Layer 3 of a small transformer language model trained on English Wikipedia (8 layers, counted from 0, width 64).
Take only the direct path to the model's output, skipping the later layers: a vector added to the residual stream pushes a token's score in proportion to its dot product with that token's output vector.

Output vectors of the tokens that the questions are about. A number n stands for (n - 128) times 0.021.
"%;": 169, 103, 164, 127, 131, 141, 146, 89, 61, 116, 125, 166, 170, 156, 141, 114, 119, 174, 131, 112, 121, 131, 106, 83, 111, 51, 148, 112, 121, 150, 138, 139, 107, 82, 145, 138, 106, 148, 123, 117, 132, 93, 111, 103, 176, 100, 117, 143, 146, 154, 150, 121, 158, 141, 132, 103, 151, 131, 123, 144, 128, 156, 175, 137
" Apps": 158, 109, 147, 145, 136, 76, 169, 97, 78, 147, 91, 173, 200, 144, 150, 143, 146, 209, 89, 91, 86, 120, 124, 83, 47, 52, 183, 184, 61, 114, 10, 75, 106, 89, 91, 171, 155, 78, 134, 108, 138, 123, 117, 89, 112, 159, 103, 148, 145, 104, 71, 119, 146, 116, 71, 85, 187, 155, 161, 152, 75, 90, 141, 122
" although": 139, 134, 128, 118, 183, 144, 141, 129, 110, 109, 125, 140, 148, 95, 152, 137, 144, 142, 159, 132, 98, 173, 79, 98, 88, 101, 166, 139, 129, 143, 112, 139, 129, 100, 110, 135, 136, 122, 90, 117, 117, 119, 142, 106, 116, 95, 122, 93, 113, 110, 117, 121, 131, 138, 120, 118, 112, 123, 117, 171, 86, 80, 158, 155
"ota": 75, 144, 168, 139, 156, 147, 111, 72, 121, 169, 158, 127, 126, 106, 149, 102, 167, 107, 133, 76, 101, 117, 37, 57, 86, 147, 156, 165, 109, 132, 100, 85, 119, 120, 132, 128, 148, 128, 127, 94, 80, 89, 58, 129, 166, 100, 100, 117, 213, 156, 111, 94, 159, 158, 117, 100, 168, 133, 135, 157, 140, 183, 150, 113
" Succeeded": 135, 140, 197, 108, 94, 141, 140, 113, 146, 60, 168, 155, 123, 153, 171, 203, 119, 125, 127, 180, 154, 167, 94, 63, 86, 79, 160, 99, 124, 169, 120, 101, 97, 133, 91, 133, 91, 128, 99, 77, 104, 122, 95, 89, 110, 137, 115, 108, 156, 148, 128, 136, 250, 93, 128, 97, 140, 176, 105, 156, 81, 90, 170, 200
" was": 97, 139, 139, 85, 151, 118, 140, 126, 162, 121, 119, 131, 134, 123, 117, 112, 134, 133, 151, 144, 118, 131, 101, 133, 103, 81, 127, 98, 141, 132, 119, 151, 122, 147, 112, 139, 110, 153, 133, 139, 132, 123, 140, 130, 137, 109, 118, 141, 108, 99, 146, 122, 87, 159, 100, 129, 90, 132, 114, 162, 150, 113, 125, 126
"ped": 106, 100, 132, 81, 166, 132, 149, 79, 102, 114, 179, 129, 167, 69, 177, 213, 166, 117, 132, 120, 118, 150, 109, 139, 140, 121, 234, 122, 149, 174, 95, 118, 127, 136, 165, 106, 134, 119, 142, 121, 105, 95, 141, 123, 132, 85, 113, 140, 129, 126, 96, 82, 165, 104, 55, 98, 117, 153, 151, 101, 82, 53, 158, 150
" you": 137, 87, 131, 116, 154, 123, 116, 91, 92, 96, 150, 170, 156, 78, 142, 141, 175, 158, 116, 106, 93, 200, 95, 87, 106, 80, 172, 156, 132, 152, 51, 160, 119, 94, 152, 165, 92, 141, 84, 103, 133, 95, 137, 115, 142, 135, 120, 53, 139, 94, 113, 135, 148, 153, 94, 114, 133, 115, 134, 134, 91, 105, 140, 118
" education": 136, 111, 166, 84, 145, 178, 125, 135, 72, 111, 116, 157, 123, 116, 182, 151, 117, 167, 147, 107, 103, 116, 115, 58, 81, 107, 148, 143, 138, 145, 110, 150, 162, 86, 97, 136, 65, 71, 116, 118, 94, 109, 143, 114, 147, 130, 142, 96, 88, 100, 105, 91, 128, 119, 125, 122, 155, 181, 163, 143, 133, 119, 153, 154
"asons": 207, 95, 161, 124, 169, 147, 169, 80, 154, 151, 145, 146, 144, 103, 127, 113, 90, 186, 116, 100, 88, 161, 86, 148, 114, 69, 159, 134, 100, 151, 116, 105, 126, 117, 90, 134, 104, 115, 60, 103, 105, 138, 98, 118, 132, 140, 137, 173, 141, 137, 82, 99, 131, 129, 152, 88, 182, 183, 81, 96, 141, 93, 101, 125
" together": 132, 108, 139, 96, 111, 133, 155, 109, 126, 88, 137, 125, 117, 63, 146, 124, 144, 114, 149, 146, 95, 166, 113, 76, 69, 101, 148, 126, 151, 145, 104, 139, 155, 100, 81, 152, 114, 119, 109, 106, 123, 106, 148, 116, 124, 106, 117, 94, 141, 96, 102, 126, 125, 122, 111, 109, 125, 113, 115, 171, 107, 99, 139, 146
"adian": 157, 102, 188, 154, 95, 150, 153, 129, 115, 93, 174, 141, 169, 109, 108, 140, 209, 140, 122, 74, 112, 148, 97, 112, 116, 93, 139, 118, 153, 141, 107, 122, 116, 108, 112, 145, 102, 59, 136, 97, 63, 109, 56, 127, 157, 162, 147, 115, 129, 126, 59, 84, 165, 103, 69, 95, 165, 158, 99, 176, 94, 89, 184, 149
" countries": 148, 105, 155, 141, 145, 122, 169, 98, 94, 120, 144, 147, 133, 126, 184, 122, 149, 146, 111, 94, 96, 172, 83, 70, 57, 147, 149, 172, 144, 151, 104, 157, 145, 90, 104, 152, 98, 68, 112, 123, 118, 118, 140, 118, 156, 133, 112, 136, 150, 122, 83, 106, 116, 113, 93, 119, 153, 168, 133, 153, 101, 164, 124, 138
" Website": 160, 71, 172, 97, 147, 125, 160, 122, 80, 140, 167, 158, 151, 169, 164, 151, 147, 104, 112, 121, 98, 123, 138, 117, 75, 113, 151, 157, 109, 158, 95, 166, 102, 94, 121, 127, 95, 108, 82, 109, 104, 125, 104, 109, 162, 137, 133, 152, 149, 129, 107, 121, 168, 182, 120, 106, 168, 161, 130, 152, 87, 79, 189, 156
" largest": 106, 103, 166, 115, 111, 150, 157, 93, 114, 155, 132, 150, 110, 144, 213, 150, 163, 184, 149, 129, 120, 181, 104, 76, 87, 102, 139, 153, 132, 137, 133, 126, 142, 131, 105, 153, 89, 77, 107, 143, 114, 111, 102, 98, 145, 122, 99, 127, 183, 95, 132, 70, 145, 155, 67, 135, 138, 145, 80, 188, 70, 80, 196, 170
" by": 125, 154, 152, 108, 131, 97, 130, 115, 113, 120, 121, 138, 105, 109, 105, 135, 139, 132, 124, 144, 126, 137, 133, 112, 86, 123, 134, 124, 123, 120, 153, 157, 145, 130, 68, 140, 146, 117, 127, 106, 150, 122, 145, 122, 109, 83, 133, 77, 149, 129, 125, 126, 106, 118, 118, 134, 105, 116, 99, 168, 104, 145, 136, 147

Output weights of attention head 0. The head adds the sum of these rows, row i times number i of z. A number n stands for (n - 128) times 0.0072.
o0: 134, 118, 111, 123, 145, 153, 129, 134, 249, 154, 71, 85, 124, 195, 130, 152, 133, 160, 153, 117, 70, 104, 102, 136, 129, 82, 95, 127, 97, 79, 113, 149, 159, 194, 125, 124, 111, 129, 158, 183, 171, 107, 94, 119, 165, 89, 149, 92, 132, 128, 153, 122, 122, 193, 139, 103, 192, 117, 86, 120, 143, 72, 95, 88
o1: 222, 123, 181, 112, 93, 156, 128, 96, 140, 134, 148, 119, 115, 86, 167, 140, 94, 120, 131, 136, 121, 128, 115, 91, 114, 77, 82, 114, 138, 184, 151, 140, 122, 98, 82, 165, 120, 129, 85, 173, 56, 65, 165, 150, 120, 159, 75, 118, 147, 105, 141, 108, 136, 79, 173, 173, 97, 144, 83, 135, 87, 140, 139, 145
o2: 75, 91, 119, 108, 170, 154, 128, 182, 148, 110, 143, 159, 91, 149, 123, 104, 140, 111, 150, 106, 139, 117, 149, 194, 159, 169, 139, 129, 115, 105, 103, 128, 95, 150, 148, 86, 107, 114, 135, 85, 209, 229, 61, 151, 163, 98, 188, 110, 86, 88, 140, 112, 98, 190, 50, 164, 190, 127, 144, 106, 162, 137, 75, 117
o3: 130, 98, 143, 173, 153, 130, 202, 139, 180, 152, 80, 116, 130, 134, 167, 153, 112, 97, 104, 119, 97, 63, 137, 121, 102, 148, 139, 128, 162, 110, 104, 180, 171, 124, 112, 89, 147, 94, 140, 132, 143, 185, 128, 98, 151, 114, 135, 108, 119, 120, 157, 146, 139, 150, 106, 163, 204, 134, 137, 110, 107, 150, 91, 117
o4: 181, 98, 151, 129, 90, 128, 114, 159, 70, 131, 110, 135, 87, 119, 145, 90, 107, 115, 162, 116, 133, 126, 79, 130, 128, 149, 111, 132, 149, 146, 129, 101, 129, 109, 164, 158, 86, 124, 126, 127, 78, 115, 218, 144, 125, 161, 117, 153, 115, 130, 112, 82, 131, 93, 123, 99, 129, 141, 148, 125, 154, 189, 90, 105
o5: 146, 149, 136, 90, 121, 129, 144, 149, 134, 103, 110, 168, 179, 56, 124, 118, 151, 130, 160, 152, 125, 182, 87, 147, 136, 96, 154, 123, 221, 156, 34, 138, 105, 101, 121, 178, 114, 179, 109, 114, 140, 149, 221, 162, 98, 142, 84, 119, 109, 88, 157, 97, 61, 183, 109, 91, 128, 146, 99, 169, 141, 73, 95, 138
o6: 110, 133, 99, 141, 160, 117, 152, 146, 152, 109, 95, 129, 78, 148, 142, 168, 81, 148, 90, 100, 108, 132, 131, 155, 144, 143, 131, 110, 105, 216, 125, 133, 105, 182, 101, 177, 115, 69, 105, 130, 88, 97, 126, 136, 151, 141, 198, 196, 128, 88, 125, 100, 157, 119, 121, 92, 159, 126, 94, 80, 105, 134, 124, 82
o7: 135, 171, 106, 134, 114, 129, 100, 146, 117, 88, 111, 126, 143, 107, 149, 135, 107, 136, 142, 140, 116, 144, 143, 144, 148, 170, 88, 190, 151, 158, 134, 112, 153, 147, 140, 125, 160, 130, 132, 76, 121, 144, 147, 172, 101, 88, 118, 138, 88, 80, 156, 123, 118, 67, 193, 46, 168, 150, 145, 80, 123, 120, 140, 161
o8: 139, 113, 181, 123, 110, 143, 143, 102, 138, 143, 98, 132, 140, 128, 126, 116, 131, 138, 122, 129, 133, 155, 69, 94, 64, 60, 162, 109, 147, 113, 118, 161, 106, 107, 83, 150, 115, 136, 104, 134, 88, 114, 167, 64, 162, 161, 129, 128, 151, 137, 99, 100, 147, 160, 88, 151, 68, 149, 98, 239, 115, 102, 117, 90
o9: 136, 147, 147, 143, 127, 119, 128, 119, 161, 142, 122, 107, 155, 193, 165, 123, 126, 108, 158, 118, 112, 81, 145, 90, 56, 95, 160, 77, 151, 127, 135, 136, 149, 138, 96, 115, 127, 176, 90, 115, 96, 111, 119, 79, 105, 178, 96, 133, 146, 119, 189, 121, 163, 178, 112, 201, 91, 149, 94, 90, 27, 116, 173, 156
o10: 126, 119, 200, 168, 153, 151, 152, 136, 100, 116, 153, 116, 61, 126, 143, 71, 145, 194, 140, 91, 167, 91, 146, 142, 82, 132, 112, 130, 94, 116, 100, 157, 126, 133, 151, 124, 151, 120, 91, 136, 186, 125, 131, 66, 140, 136, 162, 117, 99, 150, 94, 107, 149, 161, 137, 230, 124, 94, 139, 141, 127, 120, 144, 131
o11: 90, 82, 63, 182, 97, 101, 106, 110, 151, 146, 90, 93, 148, 186, 163, 115, 166, 80, 115, 91, 121, 121, 127, 146, 176, 168, 146, 100, 128, 121, 174, 50, 99, 141, 160, 111, 117, 115, 220, 140, 120, 85, 157, 165, 103, 133, 137, 121, 207, 171, 155, 178, 102, 156, 82, 24, 104, 113, 198, 123, 159, 87, 113, 92
o12: 92, 156, 152, 195, 120, 136, 162, 162, 91, 108, 132, 153, 138, 115, 164, 183, 143, 134, 143, 119, 94, 102, 129, 109, 110, 143, 122, 141, 191, 91, 136, 159, 140, 109, 138, 102, 146, 67, 178, 44, 153, 170, 109, 140, 117, 155, 177, 111, 129, 147, 132, 163, 129, 137, 132, 171, 124, 124, 194, 161, 135, 101, 85, 128
o13: 159, 166, 167, 173, 103, 79, 116, 134, 79, 122, 155, 96, 177, 102, 127, 126, 92, 120, 124, 129, 131, 137, 132, 95, 62, 128, 148, 127, 135, 144, 206, 145, 153, 55, 138, 120, 105, 137, 125, 119, 93, 78, 114, 119, 116, 128, 81, 154, 157, 166, 136, 144, 174, 105, 165, 130, 121, 142, 133, 86, 53, 178, 217, 131
o14: 150, 123, 149, 89, 97, 163, 131, 156, 103, 123, 129, 174, 118, 121, 114, 85, 131, 153, 164, 186, 141, 167, 134, 189, 107, 129, 185, 135, 159, 113, 118, 149, 76, 134, 95, 120, 129, 82, 107, 105, 142, 140, 105, 146, 119, 125, 113, 131, 135, 103, 132, 92, 104, 147, 76, 104, 116, 147, 77, 166, 113, 126, 134, 136
o15: 71, 125, 109, 96, 146, 131, 166, 142, 130, 100, 104, 184, 140, 97, 128, 110, 165, 177, 149, 148, 134, 130, 110, 150, 118, 124, 156, 110, 170, 147, 63, 133, 86, 153, 59, 147, 154, 129, 101, 93, 141, 139, 153, 64, 118, 139, 123, 144, 139, 100, 130, 78, 77, 186, 49, 77, 92, 136, 105, 221, 141, 98, 104, 122
o16: 91, 135, 111, 135, 134, 97, 97, 115, 138, 176, 192, 100, 140, 116, 115, 197, 158, 166, 101, 112, 99, 131, 152, 118, 138, 116, 154, 86, 76, 121, 90, 134, 62, 168, 142, 133, 132, 91, 144, 97, 135, 86, 98, 153, 142, 153, 160, 142, 153, 163, 183, 173, 148, 142, 102, 129, 99, 84, 119, 162, 124, 121, 160, 133
o17: 148, 139, 149, 113, 129, 127, 121, 169, 137, 129, 106, 132, 101, 151, 76, 118, 124, 147, 196, 112, 151, 132, 124, 117, 123, 99, 148, 122, 141, 131, 136, 155, 85, 139, 181, 117, 113, 152, 143, 81, 146, 159, 105, 161, 117, 150, 122, 141, 141, 129, 101, 120, 187, 140, 121, 135, 152, 125, 125, 57, 175, 165, 141, 121
o18: 137, 190, 84, 196, 97, 129, 97, 160, 97, 142, 104, 134, 79, 102, 121, 137, 102, 130, 123, 109, 136, 126, 111, 55, 100, 138, 156, 132, 143, 125, 156, 101, 170, 76, 85, 120, 183, 131, 127, 138, 88, 166, 203, 91, 108, 132, 113, 88, 116, 163, 125, 158, 97, 125, 79, 88, 117, 113, 137, 181, 80, 126, 126, 145
o19: 81, 117, 117, 97, 151, 109, 158, 116, 139, 91, 102, 104, 67, 135, 127, 137, 141, 146, 134, 123, 149, 91, 154, 107, 119, 146, 88, 199, 99, 100, 152, 157, 132, 130, 110, 135, 196, 108, 152, 130, 96, 103, 99, 77, 129, 112, 110, 188, 129, 194, 71, 90, 134, 78, 167, 72, 118, 102, 75, 188, 167, 175, 111, 88
o20: 129, 104, 151, 113, 132, 79, 122, 123, 136, 130, 192, 121, 133, 107, 116, 70, 161, 97, 105, 108, 156, 182, 113, 138, 101, 147, 126, 105, 138, 192, 123, 138, 106, 126, 185, 111, 154, 104, 102, 77, 108, 135, 118, 138, 178, 154, 99, 176, 153, 139, 153, 117, 151, 110, 96, 145, 166, 158, 145, 84, 178, 181, 128, 113
o21: 146, 144, 154, 123, 126, 140, 150, 131, 92, 120, 106, 179, 175, 114, 133, 140, 181, 155, 141, 134, 131, 141, 139, 152, 99, 137, 164, 125, 145, 88, 129, 149, 147, 61, 116, 108, 157, 156, 129, 77, 153, 154, 84, 98, 126, 134, 88, 74, 105, 96, 136, 137, 174, 110, 129, 160, 140, 144, 134, 156, 144, 148, 124, 132
o22: 134, 100, 158, 145, 111, 149, 152, 148, 101, 100, 151, 128, 137, 117, 110, 99, 109, 139, 116, 127, 128, 118, 129, 84, 161, 132, 131, 173, 172, 100, 94, 115, 89, 160, 128, 99, 155, 104, 132, 101, 104, 148, 143, 183, 101, 127, 118, 95, 145, 138, 63, 87, 142, 90, 150, 132, 111, 146, 123, 93, 155, 145, 144, 171
o23: 115, 153, 70, 96, 169, 106, 211, 148, 121, 132, 120, 133, 220, 145, 139, 113, 170, 144, 119, 182, 110, 74, 150, 111, 98, 121, 154, 115, 115, 104, 85, 135, 142, 182, 183, 188, 128, 155, 142, 137, 160, 124, 118, 103, 116, 152, 97, 210, 132, 139, 140, 83, 117, 217, 149, 139, 142, 139, 41, 123, 90, 146, 176, 98
o24: 144, 148, 148, 125, 137, 147, 155, 88, 117, 163, 101, 112, 67, 136, 104, 139, 98, 123, 145, 152, 149, 129, 141, 114, 163, 143, 172, 155, 57, 88, 128, 136, 75, 192, 111, 172, 115, 132, 132, 121, 135, 144, 166, 163, 128, 96, 136, 126, 107, 151, 93, 142, 111, 128, 97, 194, 143, 89, 141, 103, 141, 158, 169, 136
o25: 161, 111, 175, 148, 141, 106, 125, 131, 104, 154, 112, 112, 100, 143, 124, 90, 81, 82, 116, 87, 164, 149, 131, 129, 130, 174, 135, 101, 110, 160, 194, 134, 125, 73, 210, 121, 60, 116, 133, 143, 116, 147, 136, 178, 140, 122, 130, 159, 82, 158, 103, 174, 158, 103, 137, 162, 163, 85, 160, 39, 102, 187, 145, 119
o26: 160, 158, 115, 112, 154, 69, 168, 115, 65, 156, 160, 136, 193, 113, 86, 139, 147, 149, 81, 173, 133, 153, 115, 73, 110, 104, 189, 156, 135, 107, 133, 127, 129, 132, 206, 180, 147, 139, 108, 140, 146, 103, 149, 154, 116, 102, 87, 206, 129, 162, 112, 146, 138, 100, 200, 96, 130, 147, 113, 80, 104, 172, 194, 101
o27: 149, 148, 117, 102, 99, 81, 156, 107, 86, 146, 152, 148, 178, 105, 131, 120, 137, 154, 139, 175, 113, 126, 116, 116, 59, 97, 126, 133, 135, 118, 143, 170, 117, 129, 122, 133, 130, 144, 79, 132, 97, 109, 148, 70, 97, 170, 57, 141, 147, 160, 142, 89, 169, 61, 201, 117, 90, 148, 96, 159, 97, 145, 184, 145
o28: 145, 142, 112, 183, 100, 104, 142, 144, 113, 147, 136, 132, 122, 146, 142, 114, 174, 123, 112, 167, 142, 169, 162, 104, 105, 157, 120, 76, 129, 109, 122, 118, 136, 120, 146, 139, 139, 115, 144, 133, 136, 123, 193, 132, 160, 161, 138, 122, 133, 113, 160, 179, 148, 117, 111, 138, 88, 113, 144, 129, 160, 150, 100, 114
o29: 129, 130, 178, 147, 112, 174, 155, 120, 123, 133, 135, 134, 93, 89, 126, 116, 105, 163, 144, 134, 153, 144, 128, 129, 132, 123, 142, 102, 124, 147, 108, 145, 70, 94, 125, 159, 140, 121, 125, 131, 113, 121, 147, 146, 121, 159, 160, 126, 151, 114, 72, 104, 148, 129, 105, 184, 100, 105, 108, 182, 153, 133, 114, 130
o30: 127, 117, 139, 88, 173, 103, 173, 151, 89, 128, 103, 156, 165, 107, 129, 141, 144, 140, 139, 145, 99, 69, 83, 134, 91, 130, 144, 125, 204, 128, 83, 124, 99, 123, 124, 150, 95, 122, 89, 86, 127, 187, 115, 122, 131, 154, 82, 147, 71, 104, 142, 83, 74, 150, 94, 92, 178, 144, 104, 150, 89, 134, 143, 78
o31: 199, 176, 103, 77, 104, 139, 94, 175, 108, 145, 168, 183, 103, 95, 77, 143, 108, 168, 187, 153, 110, 165, 100, 71, 106, 118, 120, 116, 148, 93, 138, 155, 106, 95, 155, 150, 116, 71, 90, 160, 169, 115, 128, 194, 96, 139, 111, 113, 132, 123, 134, 199, 147, 95, 146, 118, 169, 120, 102, 90, 128, 140, 114, 154

Each question shows a token from some text and the vector z that the head gathered there. A number n stands for (n - 128) times 0.02.

"),": 144, 127, 90, 141, 117, 60, 89, 108, 170, 142, 170, 138, 118, 146, 114, 98, 141, 138, 130, 158, 140, 144, 143, 114, 158, 125, 152, 146, 112, 115, 105, 98
Which three tokens does it push up most, strongest first? "ota", "%;", " Succeeded"

" been": 146, 132, 133, 156, 149, 160, 111, 129, 154, 142, 128, 103, 83, 111, 131, 150, 100, 118, 167, 136, 156, 115, 139, 154, 155, 128, 103, 111, 140, 113, 137, 105
Pushed down most: " Succeeded"

"vers": 142, 131, 127, 127, 108, 137, 124, 136, 145, 141, 112, 122, 105, 128, 125, 132, 121, 145, 113, 117, 119, 138, 126, 95, 136, 114, 119, 128, 102, 111, 128, 116
Pushed down most: " countries"

"ch": 99, 147, 128, 126, 130, 137, 117, 98, 138, 132, 139, 119, 131, 126, 122, 126, 136, 128, 115, 111, 146, 129, 143, 144, 137, 153, 138, 124, 123, 157, 155, 111
Which of these tokens does it push up most? " Website"

" man": 115, 124, 120, 141, 120, 147, 121, 125, 160, 124, 133, 109, 126, 130, 132, 147, 123, 102, 145, 127, 106, 127, 117, 129, 141, 131, 131, 141, 137, 133, 137, 115
Pushed down most: "ota"

"ru": 152, 160, 174, 134, 119, 159, 160, 115, 156, 155, 59, 94, 93, 114, 124, 120, 148, 142, 126, 84, 148, 104, 105, 78, 128, 142, 75, 117, 83, 95, 170, 149
Pushed down most: " Apps"

":": 139, 142, 122, 157, 115, 62, 126, 81, 151, 150, 158, 124, 127, 147, 115, 93, 138, 132, 113, 128, 139, 113, 126, 164, 142, 157, 153, 129, 137, 141, 120, 114
Pushed down most: " together"

"”": 115, 111, 104, 135, 119, 95, 81, 154, 128, 101, 110, 131, 166, 134, 106, 73, 134, 134, 127, 132, 167, 162, 146, 100, 117, 111, 154, 137, 149, 109, 62, 135
Which two tokens does it push up most, strongest first? "ota", " Succeeded"

"8": 103, 165, 104, 147, 148, 126, 139, 179, 114, 109, 132, 87, 176, 143, 104, 103, 79, 112, 146, 102, 144, 169, 149, 98, 109, 98, 137, 145, 145, 121, 111, 151
Pushed down most: " was"

"2": 134, 107, 114, 150, 134, 130, 123, 73, 185, 132, 114, 140, 134, 150, 106, 141, 104, 131, 169, 135, 105, 119, 112, 143, 130, 145, 149, 142, 130, 119, 147, 117
Which of these tokens does it push up most? " Apps"

".": 128, 145, 120, 141, 132, 132, 117, 114, 151, 129, 134, 121, 126, 121, 116, 122, 130, 114, 141, 121, 136, 126, 131, 127, 127, 130, 130, 124, 140, 130, 131, 119
Which of these tokens does it push up most? " countries"

"y": 104, 109, 133, 107, 118, 153, 116, 113, 155, 126, 144, 131, 132, 125, 146, 158, 143, 119, 141, 122, 113, 128, 120, 144, 137, 124, 137, 126, 136, 141, 120, 127
Pushed down most: "asons"

"eg": 114, 129, 133, 162, 128, 135, 163, 131, 118, 125, 113, 109, 129, 120, 116, 128, 144, 125, 149, 114, 121, 127, 133, 104, 146, 127, 132, 125, 130, 135, 132, 136
Which two tokens does it push up most, strongest first? " education", " countries"

" December": 113, 123, 115, 113, 121, 140, 104, 147, 140, 131, 137, 112, 136, 140, 140, 147, 123, 113, 161, 131, 107, 138, 122, 127, 136, 118, 128, 141, 125, 120, 133, 134
Which two tokens does it push up most, strongest first? " although", " together"

",": 135, 125, 109, 124, 127, 97, 108, 133, 144, 128, 169, 112, 143, 165, 122, 82, 118, 161, 126, 138, 113, 135, 152, 131, 129, 142, 155, 129, 115, 131, 106, 132
Which three tokens does it push up most, strongest first? "%;", " Succeeded", "ota"

" ": 131, 142, 131, 140, 129, 127, 130, 118, 153, 124, 126, 121, 137, 125, 123, 125, 129, 135, 119, 124, 135, 124, 137, 121, 137, 132, 125, 119, 127, 144, 133, 126
Which of these tokens does it push up most? "adian"

" It": 137, 125, 105, 147, 123, 92, 96, 124, 141, 134, 138, 142, 134, 132, 112, 105, 132, 126, 143, 144, 142, 137, 131, 121, 143, 122, 134, 129, 145, 118, 96, 119
Which of these tokens does it push up most? "ota"

" the": 114, 123, 132, 119, 126, 144, 121, 122, 146, 141, 135, 123, 132, 136, 137, 135, 134, 139, 130, 121, 127, 143, 123, 126, 117, 121, 130, 135, 133, 131, 126, 137
Which two tokens does it push up most, strongest first? " you", " Succeeded"

"h": 112, 160, 91, 125, 149, 123, 129, 115, 130, 127, 132, 121, 123, 131, 114, 110, 139, 124, 135, 125, 137, 110, 141, 157, 147, 144, 159, 130, 153, 147, 124, 132
Which of these tokens does it push up most? "%;"

" un": 108, 135, 126, 117, 94, 134, 95, 121, 132, 117, 135, 102, 144, 116, 130, 120, 160, 101, 131, 98, 144, 129, 130, 109, 143, 99, 133, 136, 114, 129, 95, 134
Pushed down most: "asons"

" own": 105, 81, 156, 97, 121, 166, 121, 84, 179, 144, 148, 165, 128, 119, 156, 185, 162, 140, 125, 113, 142, 118, 116, 151, 108, 107, 142, 132, 146, 137, 119, 119
Pushed down most: " education"

"venue": 56, 153, 128, 84, 112, 147, 137, 145, 123, 124, 135, 103, 165, 138, 154, 162, 173, 128, 134, 118, 123, 152, 141, 83, 142, 101, 84, 117, 105, 186, 100, 136
Which three tokens does it push up most, strongest first? " Succeeded", "adian", " together"

"us": 116, 130, 156, 122, 77, 147, 102, 114, 162, 126, 178, 110, 143, 92, 149, 147, 134, 79, 113, 104, 117, 113, 130, 101, 130, 101, 105, 100, 94, 127, 110, 75
Pushed down most: "%;"

" in": 147, 141, 121, 145, 150, 145, 141, 97, 182, 141, 142, 123, 113, 131, 131, 135, 118, 132, 133, 146, 140, 126, 106, 132, 114, 149, 135, 144, 123, 133, 160, 133
Which of these tokens does it push up most? " largest"

"ee": 123, 129, 140, 136, 123, 150, 130, 109, 164, 129, 147, 125, 129, 110, 130, 135, 108, 115, 124, 126, 127, 103, 138, 119, 135, 132, 127, 110, 100, 125, 131, 85
Which of these tokens does it push up most? " was"

" N": 108, 119, 131, 135, 121, 149, 119, 101, 122, 133, 108, 134, 130, 133, 118, 126, 132, 124, 149, 121, 120, 117, 131, 118, 138, 135, 138, 117, 120, 128, 132, 125
Which of these tokens does it push up most? "ped"

"ya": 90, 136, 108, 110, 135, 125, 123, 149, 107, 131, 168, 101, 146, 143, 108, 132, 132, 131, 130, 123, 148, 153, 148, 125, 115, 101, 141, 144, 141, 142, 109, 132
Which of these tokens does it push up most? " Succeeded"

"at": 118, 149, 113, 138, 141, 153, 157, 125, 146, 125, 120, 110, 124, 130, 135, 136, 125, 119, 135, 140, 143, 113, 121, 128, 130, 141, 144, 134, 135, 132, 149, 140
Which three tokens does it push up most, strongest first? " countries", "asons", " together"

"\n": 128, 143, 127, 137, 130, 123, 135, 118, 166, 124, 148, 123, 135, 123, 126, 131, 135, 123, 111, 137, 149, 134, 129, 125, 105, 121, 122, 128, 133, 145, 131, 109
Which two tokens does it push up most, strongest first? "adian", " largest"

"ok": 99, 113, 135, 97, 107, 158, 123, 109, 150, 124, 143, 117, 141, 128, 140, 152, 159, 124, 129, 116, 98, 136, 119, 139, 132, 124, 147, 124, 130, 152, 126, 144
Which of these tokens does it push up most? " you"

"In": 126, 141, 133, 138, 123, 120, 124, 99, 166, 124, 136, 123, 149, 131, 133, 128, 138, 128, 117, 125, 139, 126, 122, 121, 136, 138, 124, 122, 117, 147, 141, 117
Which three tokens does it push up most, strongest first? "adian", " largest", " Website"

"ou": 118, 133, 114, 135, 125, 142, 127, 128, 144, 154, 138, 121, 133, 149, 120, 132, 124, 126, 163, 133, 129, 147, 114, 132, 104, 129, 119, 131, 141, 141, 111, 131
Pushed down most: "asons"

" by": 124, 111, 118, 150, 118, 132, 129, 129, 143, 135, 124, 130, 127, 125, 123, 140, 120, 114, 182, 137, 118, 92, 146, 119, 148, 130, 129, 127, 141, 120, 124, 121
Which of these tokens does it push up most? " by"

" case": 107, 112, 157, 106, 122, 159, 128, 65, 175, 145, 155, 152, 118, 100, 158, 178, 162, 148, 128, 147, 150, 111, 100, 182, 149, 122, 133, 117, 164, 164, 96, 130
Which two tokens does it push up most, strongest first? " was", " largest"

"uan": 127, 149, 121, 143, 121, 90, 120, 94, 138, 152, 148, 119, 133, 138, 115, 97, 148, 132, 121, 106, 135, 120, 136, 155, 143, 152, 148, 129, 140, 146, 127, 131
Which of these tokens does it push up most? "%;"

" W": 133, 126, 116, 115, 122, 90, 104, 145, 135, 114, 136, 122, 154, 144, 131, 93, 141, 135, 133, 145, 122, 147, 143, 118, 123, 111, 137, 131, 155, 121, 82, 143
Pushed down most: " was"

"iding": 142, 142, 112, 135, 164, 151, 100, 153, 134, 152, 138, 137, 154, 136, 150, 116, 95, 153, 129, 126, 123, 129, 143, 113, 125, 134, 105, 137, 134, 124, 146, 128
Which of these tokens does it push up most? " education"

" prot": 140, 139, 113, 140, 138, 139, 139, 142, 138, 137, 131, 120, 124, 124, 113, 118, 113, 132, 123, 135, 132, 124, 136, 120, 123, 128, 128, 134, 115, 118, 145, 118
Which three tokens does it push up most, strongest first? "asons", " education", " countries"

"N": 97, 144, 113, 123, 120, 141, 125, 123, 118, 151, 130, 103, 122, 156, 117, 117, 139, 108, 148, 110, 133, 140, 95, 114, 126, 145, 137, 136, 128, 120, 132, 145
Which of these tokens does it push up most? " Succeeded"

".,": 150, 116, 116, 128, 128, 70, 97, 142, 151, 109, 144, 130, 159, 146, 121, 80, 131, 141, 126, 157, 128, 145, 141, 110, 115, 114, 132, 130, 151, 115, 76, 125
Which of these tokens does it push up most? "ota"